Layer 14 of a small transformer language model trained on English Wikipedia (21 layers, counted from 0, width 128).
Take only the direct path to the model's output, skipping the later layers: a vector added to the residual stream pushes a token's score in proportion to its dot product with that token's output vector.

Output vectors of the tokens that the questions are about. A number n stands for (n - 128) times 0.034.
"longer ": 148, 197, 118, 147, 128, 164, 160, 148, 154, 132, 96, 154, 109, 149, 135, 117, 110, 126, 116, 125, 106, 123, 84, 106, 133, 164, 116, 162, 138, 121, 95, 129, 129, 107, 116, 99, 176, 149, 148, 148, 122, 104, 126, 128, 141, 151, 95, 139, 142, 132, 129, 130, 110, 113, 132, 128, 135, 134, 90, 132, 129, 98, 115, 108, 127, 92, 164, 136, 136, 130, 177, 171, 128, 119, 121, 138, 117, 91, 155, 152, 113, 116, 118, 108, 121, 119, 130, 83, 156, 149, 152, 116, 139, 117, 106, 103, 152, 147, 130, 142, 150, 142, 139, 117, 124, 96, 131, 129, 131, 94, 109, 97, 118, 125, 168, 134, 137, 106, 112, 103, 130, 123, 147, 145, 117, 119, 134, 95
"ospital ": 150, 245, 37, 140, 117, 132, 148, 156, 142, 128, 87, 233, 73, 139, 145, 135, 111, 134, 131, 147, 136, 137, 117, 123, 163, 151, 127, 151, 154, 141, 107, 106, 132, 149, 110, 110, 163, 121, 141, 143, 127, 105, 157, 122, 163, 118, 98, 113, 110, 114, 126, 47, 109, 106, 150, 140, 146, 157, 106, 137, 120, 99, 135, 103, 142, 117, 126, 115, 139, 108, 126, 137, 140, 81, 102, 141, 123, 114, 211, 145, 98, 128, 186, 102, 113, 176, 146, 100, 116, 152, 135, 131, 136, 115, 30, 129, 138, 142, 173, 107, 129, 152, 147, 8, 134, 116, 119, 117, 146, 104, 135, 135, 107, 129, 142, 158, 107, 104, 111, 99, 165, 153, 139, 126, 100, 95, 190, 77
"etc": 131, 159, 69, 157, 144, 114, 132, 170, 157, 121, 140, 132, 105, 175, 178, 129, 135, 117, 155, 135, 115, 102, 108, 121, 135, 164, 143, 131, 140, 125, 101, 139, 172, 139, 121, 93, 154, 128, 121, 113, 111, 95, 147, 114, 135, 121, 128, 138, 105, 118, 127, 112, 134, 101, 132, 153, 139, 119, 168, 132, 130, 110, 115, 118, 162, 103, 135, 138, 135, 118, 125, 136, 113, 111, 88, 118, 97, 79, 153, 96, 106, 136, 139, 111, 89, 139, 160, 134, 130, 134, 115, 126, 137, 164, 134, 126, 129, 133, 134, 134, 159, 131, 142, 93, 121, 109, 162, 111, 161, 123, 118, 136, 86, 151, 134, 131, 125, 99, 119, 145, 127, 141, 80, 146, 117, 123, 126, 127
"business": 140, 152, 100, 136, 155, 133, 134, 113, 137, 129, 118, 134, 106, 141, 130, 122, 122, 116, 127, 138, 128, 112, 144, 141, 118, 146, 145, 141, 142, 133, 129, 135, 157, 144, 105, 137, 135, 137, 135, 119, 127, 115, 144, 99, 156, 136, 106, 108, 107, 127, 128, 128, 109, 133, 130, 165, 124, 122, 143, 127, 115, 112, 130, 118, 130, 137, 129, 114, 135, 124, 111, 132, 136, 92, 129, 133, 137, 124, 162, 148, 133, 103, 157, 134, 106, 130, 146, 123, 130, 122, 101, 100, 117, 115, 99, 131, 124, 121, 145, 127, 134, 130, 145, 104, 122, 126, 131, 120, 113, 120, 135, 107, 135, 114, 130, 139, 139, 109, 123, 133, 155, 140, 145, 110, 134, 123, 127, 131
"listed ": 167, 146, 123, 121, 116, 106, 124, 148, 127, 97, 98, 141, 111, 116, 151, 128, 121, 132, 144, 133, 153, 131, 136, 128, 120, 127, 136, 140, 144, 114, 109, 128, 151, 119, 108, 135, 129, 115, 130, 130, 94, 116, 132, 107, 134, 129, 113, 131, 129, 121, 129, 124, 74, 125, 133, 156, 174, 167, 119, 129, 150, 106, 135, 147, 138, 128, 119, 141, 122, 134, 170, 116, 121, 126, 121, 127, 137, 129, 154, 140, 122, 120, 123, 121, 135, 97, 143, 119, 85, 162, 137, 112, 155, 115, 129, 114, 143, 142, 150, 116, 130, 135, 119, 106, 133, 123, 141, 102, 122, 127, 106, 106, 129, 147, 145, 133, 118, 112, 130, 114, 121, 142, 144, 128, 123, 123, 131, 127
"vely ": 119, 141, 112, 133, 97, 124, 153, 128, 142, 136, 107, 134, 130, 110, 135, 108, 133, 143, 118, 150, 116, 113, 149, 112, 142, 150, 131, 137, 122, 127, 115, 140, 123, 105, 118, 132, 137, 117, 109, 137, 141, 120, 147, 103, 127, 138, 99, 145, 120, 128, 129, 114, 132, 128, 136, 147, 98, 125, 104, 127, 148, 107, 154, 119, 160, 124, 137, 127, 101, 111, 137, 110, 136, 115, 120, 144, 104, 93, 153, 142, 105, 144, 136, 140, 126, 140, 129, 96, 130, 128, 169, 139, 146, 123, 118, 127, 147, 141, 147, 120, 118, 145, 151, 125, 146, 119, 122, 85, 130, 106, 155, 139, 122, 126, 148, 137, 85, 126, 136, 114, 143, 135, 120, 137, 137, 117, 156, 116
"ual ": 128, 148, 127, 131, 97, 137, 146, 103, 146, 111, 126, 154, 91, 136, 131, 125, 135, 145, 104, 139, 175, 156, 119, 138, 139, 123, 131, 144, 152, 146, 118, 131, 122, 130, 138, 115, 110, 120, 133, 130, 127, 101, 118, 133, 134, 165, 134, 118, 128, 106, 128, 110, 138, 138, 131, 128, 162, 122, 124, 131, 136, 125, 141, 115, 143, 110, 130, 140, 106, 110, 140, 97, 138, 132, 126, 122, 112, 128, 142, 138, 109, 104, 139, 111, 142, 170, 147, 95, 125, 124, 143, 117, 93, 121, 113, 129, 157, 139, 150, 94, 121, 125, 113, 113, 83, 128, 139, 137, 130, 104, 128, 131, 125, 162, 141, 125, 113, 140, 112, 106, 135, 121, 125, 140, 139, 122, 145, 122
"ador": 133, 121, 82, 125, 113, 100, 130, 135, 123, 108, 124, 158, 121, 156, 114, 108, 139, 125, 125, 121, 141, 146, 103, 150, 139, 128, 136, 119, 149, 129, 143, 112, 158, 111, 137, 124, 147, 159, 115, 124, 118, 126, 147, 121, 153, 151, 150, 111, 100, 123, 128, 126, 119, 145, 134, 145, 124, 144, 117, 131, 105, 127, 139, 96, 151, 112, 113, 130, 149, 127, 126, 156, 132, 141, 116, 123, 109, 114, 158, 146, 134, 149, 151, 108, 137, 120, 125, 109, 121, 136, 116, 121, 127, 97, 106, 110, 122, 105, 119, 118, 137, 141, 155, 120, 117, 133, 141, 118, 129, 126, 133, 141, 131, 123, 131, 137, 125, 119, 104, 142, 112, 157, 121, 116, 132, 123, 137, 137

Each question shows what one neuron of this layer's MLP adds at an activation of 1. A number n stands for (n - 128) times 0.0016.

n418: 105, 61, 130, 91, 85, 79, 118, 111, 168, 129, 91, 119, 154, 108, 141, 108, 145, 125, 124, 119, 126, 155, 52, 117, 111, 144, 108, 90, 137, 105, 188, 77, 131, 114, 119, 125, 131, 132, 155, 100, 206, 172, 99, 133, 141, 153, 144, 148, 105, 122, 144, 205, 124, 83, 173, 150, 126, 138, 108, 149, 107, 74, 133, 135, 143, 145, 129, 141, 150, 124, 146, 131, 126, 103, 151, 126, 88, 155, 160, 155, 96, 99, 104, 124, 98, 119, 101, 146, 161, 156, 164, 109, 127, 108, 175, 130, 116, 125, 126, 100, 155, 143, 116, 104, 179, 116, 123, 139, 122, 122, 125, 162, 136, 122, 153, 145, 89, 130, 129, 199, 96, 110, 95, 134, 123, 91, 182, 152
Which of these tokens does it push up most? "ador"

n251: 105, 103, 158, 99, 130, 112, 152, 146, 115, 163, 169, 198, 111, 86, 117, 104, 124, 144, 106, 82, 96, 107, 155, 137, 167, 95, 127, 112, 33, 143, 146, 100, 141, 91, 102, 93, 170, 138, 144, 195, 139, 105, 185, 129, 121, 140, 119, 171, 115, 101, 138, 156, 143, 86, 131, 131, 96, 180, 115, 145, 182, 137, 108, 102, 96, 108, 123, 99, 84, 242, 176, 179, 170, 66, 131, 118, 128, 90, 118, 160, 134, 99, 184, 157, 125, 105, 86, 152, 121, 162, 109, 76, 139, 168, 80, 107, 178, 170, 145, 43, 74, 161, 68, 73, 110, 92, 164, 154, 66, 120, 55, 109, 141, 85, 114, 103, 199, 127, 112, 93, 128, 119, 110, 92, 129, 93, 164, 83
Pushed down most: "etc"

n158: 55, 118, 136, 156, 101, 81, 135, 155, 129, 136, 147, 114, 135, 195, 194, 151, 184, 96, 92, 134, 137, 137, 96, 151, 108, 62, 114, 117, 122, 60, 142, 103, 86, 90, 90, 128, 167, 106, 135, 128, 121, 137, 185, 138, 89, 140, 155, 149, 77, 140, 138, 142, 142, 132, 129, 93, 140, 174, 152, 133, 69, 60, 136, 158, 128, 172, 165, 116, 161, 169, 102, 135, 72, 149, 85, 118, 120, 117, 168, 137, 128, 155, 130, 69, 117, 115, 160, 131, 113, 115, 167, 148, 129, 133, 103, 120, 132, 157, 81, 71, 179, 135, 138, 110, 100, 108, 134, 117, 91, 95, 113, 149, 112, 148, 103, 151, 140, 107, 145, 155, 202, 74, 176, 160, 94, 134, 91, 133
Which of these tokens does it push up most? "etc"

n14: 147, 131, 77, 90, 163, 162, 166, 108, 135, 135, 165, 102, 157, 158, 131, 100, 100, 103, 168, 117, 65, 114, 127, 108, 183, 107, 148, 176, 143, 108, 106, 123, 109, 153, 139, 108, 142, 182, 146, 153, 114, 107, 135, 130, 143, 103, 133, 100, 126, 112, 94, 178, 120, 93, 171, 155, 135, 102, 161, 109, 125, 112, 153, 109, 169, 136, 116, 153, 88, 117, 141, 115, 154, 130, 104, 153, 150, 157, 143, 132, 142, 135, 145, 138, 113, 89, 98, 125, 121, 98, 104, 152, 108, 122, 89, 125, 118, 91, 120, 157, 89, 144, 102, 127, 143, 88, 138, 153, 126, 142, 150, 114, 171, 141, 137, 134, 111, 95, 99, 106, 79, 132, 137, 106, 138, 176, 113, 163
Which of these tokens does it push up most? "business"

n416: 173, 129, 147, 119, 110, 108, 146, 115, 159, 152, 97, 160, 161, 121, 110, 122, 138, 158, 98, 140, 104, 104, 152, 141, 96, 126, 133, 144, 119, 167, 152, 93, 120, 92, 130, 103, 184, 162, 109, 154, 110, 132, 93, 171, 164, 133, 144, 150, 164, 162, 80, 202, 194, 141, 102, 137, 114, 92, 173, 111, 109, 173, 152, 97, 141, 132, 144, 140, 107, 123, 140, 129, 131, 82, 95, 164, 126, 71, 98, 165, 120, 132, 100, 118, 120, 127, 164, 74, 133, 136, 149, 110, 161, 131, 86, 125, 152, 110, 85, 161, 171, 122, 103, 125, 129, 143, 122, 146, 153, 107, 166, 92, 134, 110, 167, 131, 136, 134, 135, 122, 129, 114, 87, 118, 64, 31, 132, 137
Which of these tokens does it push up most? "longer "

n289: 122, 130, 177, 161, 122, 119, 133, 97, 116, 104, 122, 166, 128, 132, 154, 164, 133, 83, 109, 145, 114, 106, 127, 157, 147, 172, 121, 109, 148, 119, 105, 144, 166, 142, 82, 144, 154, 90, 133, 112, 126, 122, 84, 111, 145, 131, 72, 158, 98, 135, 118, 146, 132, 161, 61, 134, 124, 101, 147, 156, 142, 138, 199, 142, 156, 93, 109, 88, 94, 134, 152, 79, 125, 91, 130, 111, 131, 127, 107, 155, 87, 178, 144, 100, 116, 100, 131, 138, 97, 87, 183, 101, 103, 156, 130, 98, 134, 103, 157, 152, 156, 112, 131, 132, 133, 139, 138, 127, 134, 108, 122, 145, 114, 101, 151, 138, 122, 113, 144, 105, 122, 150, 126, 98, 132, 170, 95, 169
Which of these tokens does it push up most? "vely "

n180: 99, 100, 110, 137, 93, 129, 158, 124, 167, 92, 141, 133, 152, 134, 107, 115, 98, 114, 75, 130, 133, 139, 127, 45, 86, 134, 102, 160, 182, 179, 109, 132, 119, 164, 137, 117, 100, 181, 101, 102, 106, 155, 129, 110, 99, 108, 138, 61, 103, 172, 107, 112, 116, 137, 108, 103, 131, 135, 130, 152, 171, 192, 134, 106, 136, 112, 139, 125, 162, 130, 128, 94, 157, 129, 124, 113, 115, 141, 116, 116, 128, 158, 152, 105, 173, 175, 150, 135, 140, 139, 133, 85, 194, 78, 73, 183, 101, 144, 115, 103, 106, 123, 124, 132, 135, 146, 125, 144, 163, 160, 60, 144, 117, 145, 141, 175, 98, 175, 156, 101, 133, 115, 125, 160, 189, 114, 87, 102
Which three tokens does it push up most, strongest first? "ual ", "ospital ", "ador"

n252: 158, 167, 172, 113, 147, 109, 163, 159, 133, 127, 172, 89, 153, 110, 99, 118, 132, 180, 145, 71, 99, 109, 153, 147, 127, 135, 117, 140, 92, 140, 111, 111, 125, 104, 129, 152, 120, 119, 87, 102, 125, 141, 138, 147, 147, 121, 96, 105, 125, 159, 87, 162, 115, 157, 139, 92, 99, 140, 83, 131, 137, 174, 120, 124, 114, 96, 104, 152, 122, 131, 143, 125, 123, 136, 132, 153, 155, 136, 134, 134, 110, 179, 112, 93, 127, 135, 120, 122, 102, 74, 133, 109, 135, 117, 162, 132, 105, 154, 107, 158, 127, 127, 157, 150, 125, 164, 159, 104, 123, 115, 134, 167, 163, 124, 152, 139, 94, 119, 150, 153, 151, 110, 114, 114, 122, 105, 172, 115
Which of these tokens does it push up most? "vely "

n435: 132, 133, 129, 146, 123, 121, 129, 161, 136, 110, 120, 122, 129, 104, 135, 125, 125, 165, 100, 107, 123, 122, 125, 109, 145, 149, 130, 116, 118, 138, 163, 147, 132, 123, 152, 129, 151, 148, 131, 126, 102, 150, 152, 116, 144, 97, 123, 133, 153, 141, 68, 129, 102, 101, 139, 101, 165, 143, 150, 108, 152, 164, 155, 84, 111, 90, 129, 148, 127, 137, 114, 155, 122, 113, 112, 107, 146, 101, 142, 127, 120, 142, 133, 105, 108, 141, 136, 131, 148, 143, 129, 147, 127, 133, 147, 121, 115, 150, 146, 115, 171, 145, 123, 121, 163, 183, 79, 105, 119, 112, 123, 123, 135, 132, 124, 110, 140, 124, 131, 121, 91, 145, 141, 136, 138, 115, 142, 137
Pushed down most: "ual "

n222: 159, 125, 85, 135, 125, 119, 89, 147, 100, 119, 221, 99, 117, 132, 166, 114, 136, 124, 144, 162, 115, 137, 165, 149, 114, 116, 134, 95, 119, 174, 114, 74, 152, 132, 140, 153, 109, 136, 94, 105, 123, 161, 150, 121, 121, 157, 123, 111, 136, 138, 133, 146, 135, 139, 117, 136, 122, 159, 133, 122, 163, 112, 115, 130, 145, 106, 178, 119, 93, 173, 167, 131, 150, 124, 141, 126, 145, 103, 106, 127, 100, 148, 117, 117, 155, 96, 132, 139, 131, 148, 81, 97, 149, 98, 97, 139, 104, 155, 163, 136, 155, 119, 100, 103, 161, 118, 113, 102, 148, 139, 116, 162, 140, 125, 105, 110, 143, 122, 133, 79, 96, 130, 117, 81, 88, 150, 71, 82
Which three tokens does it push up most, strongest first? "listed ", "etc", "ador"

n335: 133, 82, 154, 59, 118, 133, 139, 136, 157, 108, 85, 88, 110, 110, 31, 82, 151, 121, 126, 87, 80, 139, 111, 147, 177, 107, 131, 178, 142, 158, 132, 132, 180, 139, 152, 120, 172, 134, 91, 97, 165, 124, 118, 108, 162, 115, 156, 124, 93, 118, 98, 111, 163, 157, 172, 155, 116, 119, 133, 92, 183, 137, 139, 142, 117, 71, 141, 101, 93, 161, 158, 121, 119, 134, 156, 80, 41, 100, 152, 135, 54, 96, 84, 182, 116, 128, 102, 110, 105, 118, 98, 124, 153, 115, 86, 123, 106, 147, 146, 73, 142, 152, 102, 127, 143, 120, 136, 142, 208, 124, 80, 138, 91, 158, 131, 171, 121, 96, 153, 199, 136, 115, 114, 108, 88, 128, 113, 112
Pushed down most: "business"

n72: 112, 124, 120, 125, 115, 114, 160, 136, 129, 124, 148, 94, 102, 134, 117, 112, 139, 119, 124, 112, 132, 129, 155, 73, 163, 106, 164, 156, 146, 135, 154, 167, 113, 113, 150, 135, 152, 142, 110, 142, 113, 120, 131, 112, 137, 118, 135, 148, 106, 150, 83, 134, 138, 106, 122, 105, 116, 146, 160, 110, 132, 116, 123, 132, 118, 130, 121, 194, 111, 99, 101, 114, 95, 121, 117, 115, 140, 119, 130, 127, 127, 134, 121, 124, 130, 122, 114, 133, 110, 131, 122, 138, 139, 141, 139, 131, 132, 97, 125, 151, 126, 113, 142, 122, 164, 120, 145, 109, 127, 129, 138, 108, 149, 85, 156, 137, 176, 127, 95, 113, 168, 122, 89, 95, 150, 74, 113, 149
Which two tokens does it push up most, strongest first? "etc", "vely "

n458: 94, 122, 149, 127, 125, 90, 89, 108, 134, 119, 121, 133, 115, 140, 156, 121, 137, 90, 137, 111, 113, 90, 122, 139, 140, 136, 127, 62, 123, 129, 154, 148, 159, 102, 132, 125, 94, 149, 160, 121, 119, 130, 109, 114, 108, 143, 121, 151, 81, 128, 125, 106, 135, 108, 113, 119, 84, 109, 132, 108, 106, 129, 152, 114, 117, 121, 124, 148, 112, 141, 143, 133, 134, 99, 156, 123, 131, 107, 144, 144, 129, 111, 124, 177, 112, 118, 144, 128, 192, 99, 157, 112, 103, 158, 124, 142, 107, 149, 132, 121, 153, 146, 85, 122, 164, 127, 154, 126, 136, 111, 173, 150, 132, 143, 142, 129, 72, 100, 141, 100, 135, 136, 136, 144, 100, 101, 158, 143
Which three tokens does it push up most, strongest first? "vely ", "etc", "business"

n326: 123, 118, 113, 139, 140, 131, 154, 167, 122, 135, 162, 142, 116, 132, 133, 104, 105, 95, 103, 124, 67, 159, 122, 150, 123, 111, 156, 116, 133, 133, 160, 145, 130, 126, 109, 143, 126, 100, 111, 99, 100, 147, 136, 138, 134, 122, 98, 151, 132, 164, 130, 149, 157, 134, 101, 108, 171, 118, 154, 136, 105, 86, 145, 100, 110, 84, 144, 115, 127, 116, 124, 106, 102, 139, 165, 101, 162, 120, 139, 164, 132, 203, 123, 106, 114, 175, 101, 154, 135, 117, 173, 126, 123, 126, 112, 104, 109, 139, 145, 133, 171, 85, 134, 122, 143, 81, 129, 91, 150, 99, 139, 138, 133, 159, 94, 200, 142, 128, 114, 110, 78, 129, 123, 113, 102, 134, 38, 104
Which three tokens does it push up most, strongest first? "etc", "longer ", "ador"

n62: 98, 111, 100, 129, 158, 150, 138, 155, 160, 119, 134, 117, 124, 94, 98, 95, 129, 87, 163, 165, 165, 103, 139, 129, 124, 130, 99, 124, 116, 73, 172, 147, 118, 114, 177, 126, 112, 113, 106, 136, 115, 141, 163, 112, 116, 96, 155, 133, 120, 161, 131, 105, 121, 131, 135, 114, 121, 105, 166, 132, 131, 161, 126, 70, 134, 177, 82, 161, 152, 123, 78, 144, 126, 119, 117, 169, 114, 131, 139, 130, 132, 113, 114, 135, 117, 129, 146, 122, 126, 183, 127, 139, 105, 174, 135, 107, 128, 98, 93, 106, 166, 118, 137, 114, 97, 165, 114, 129, 102, 94, 128, 119, 127, 131, 129, 137, 101, 116, 88, 138, 116, 111, 85, 105, 131, 178, 126, 162
Which three tokens does it push up most, strongest first? "etc", "ador", "business"

n367: 122, 134, 131, 123, 143, 138, 140, 112, 128, 116, 117, 125, 90, 157, 140, 113, 109, 129, 158, 170, 127, 172, 149, 146, 169, 105, 165, 187, 113, 147, 124, 130, 119, 106, 133, 100, 179, 95, 77, 99, 149, 131, 97, 120, 146, 138, 121, 157, 144, 141, 117, 74, 168, 157, 103, 107, 105, 141, 189, 134, 121, 108, 140, 89, 138, 118, 109, 149, 94, 98, 130, 106, 135, 142, 130, 77, 152, 132, 141, 124, 158, 155, 104, 125, 112, 99, 115, 124, 112, 148, 106, 84, 135, 137, 117, 116, 151, 119, 167, 130, 155, 101, 108, 104, 132, 127, 141, 122, 74, 120, 137, 129, 241, 127, 118, 132, 124, 145, 133, 137, 94, 122, 113, 118, 101, 126, 128, 142
Which two tokens does it push up most, strongest first? "ual ", "ospital "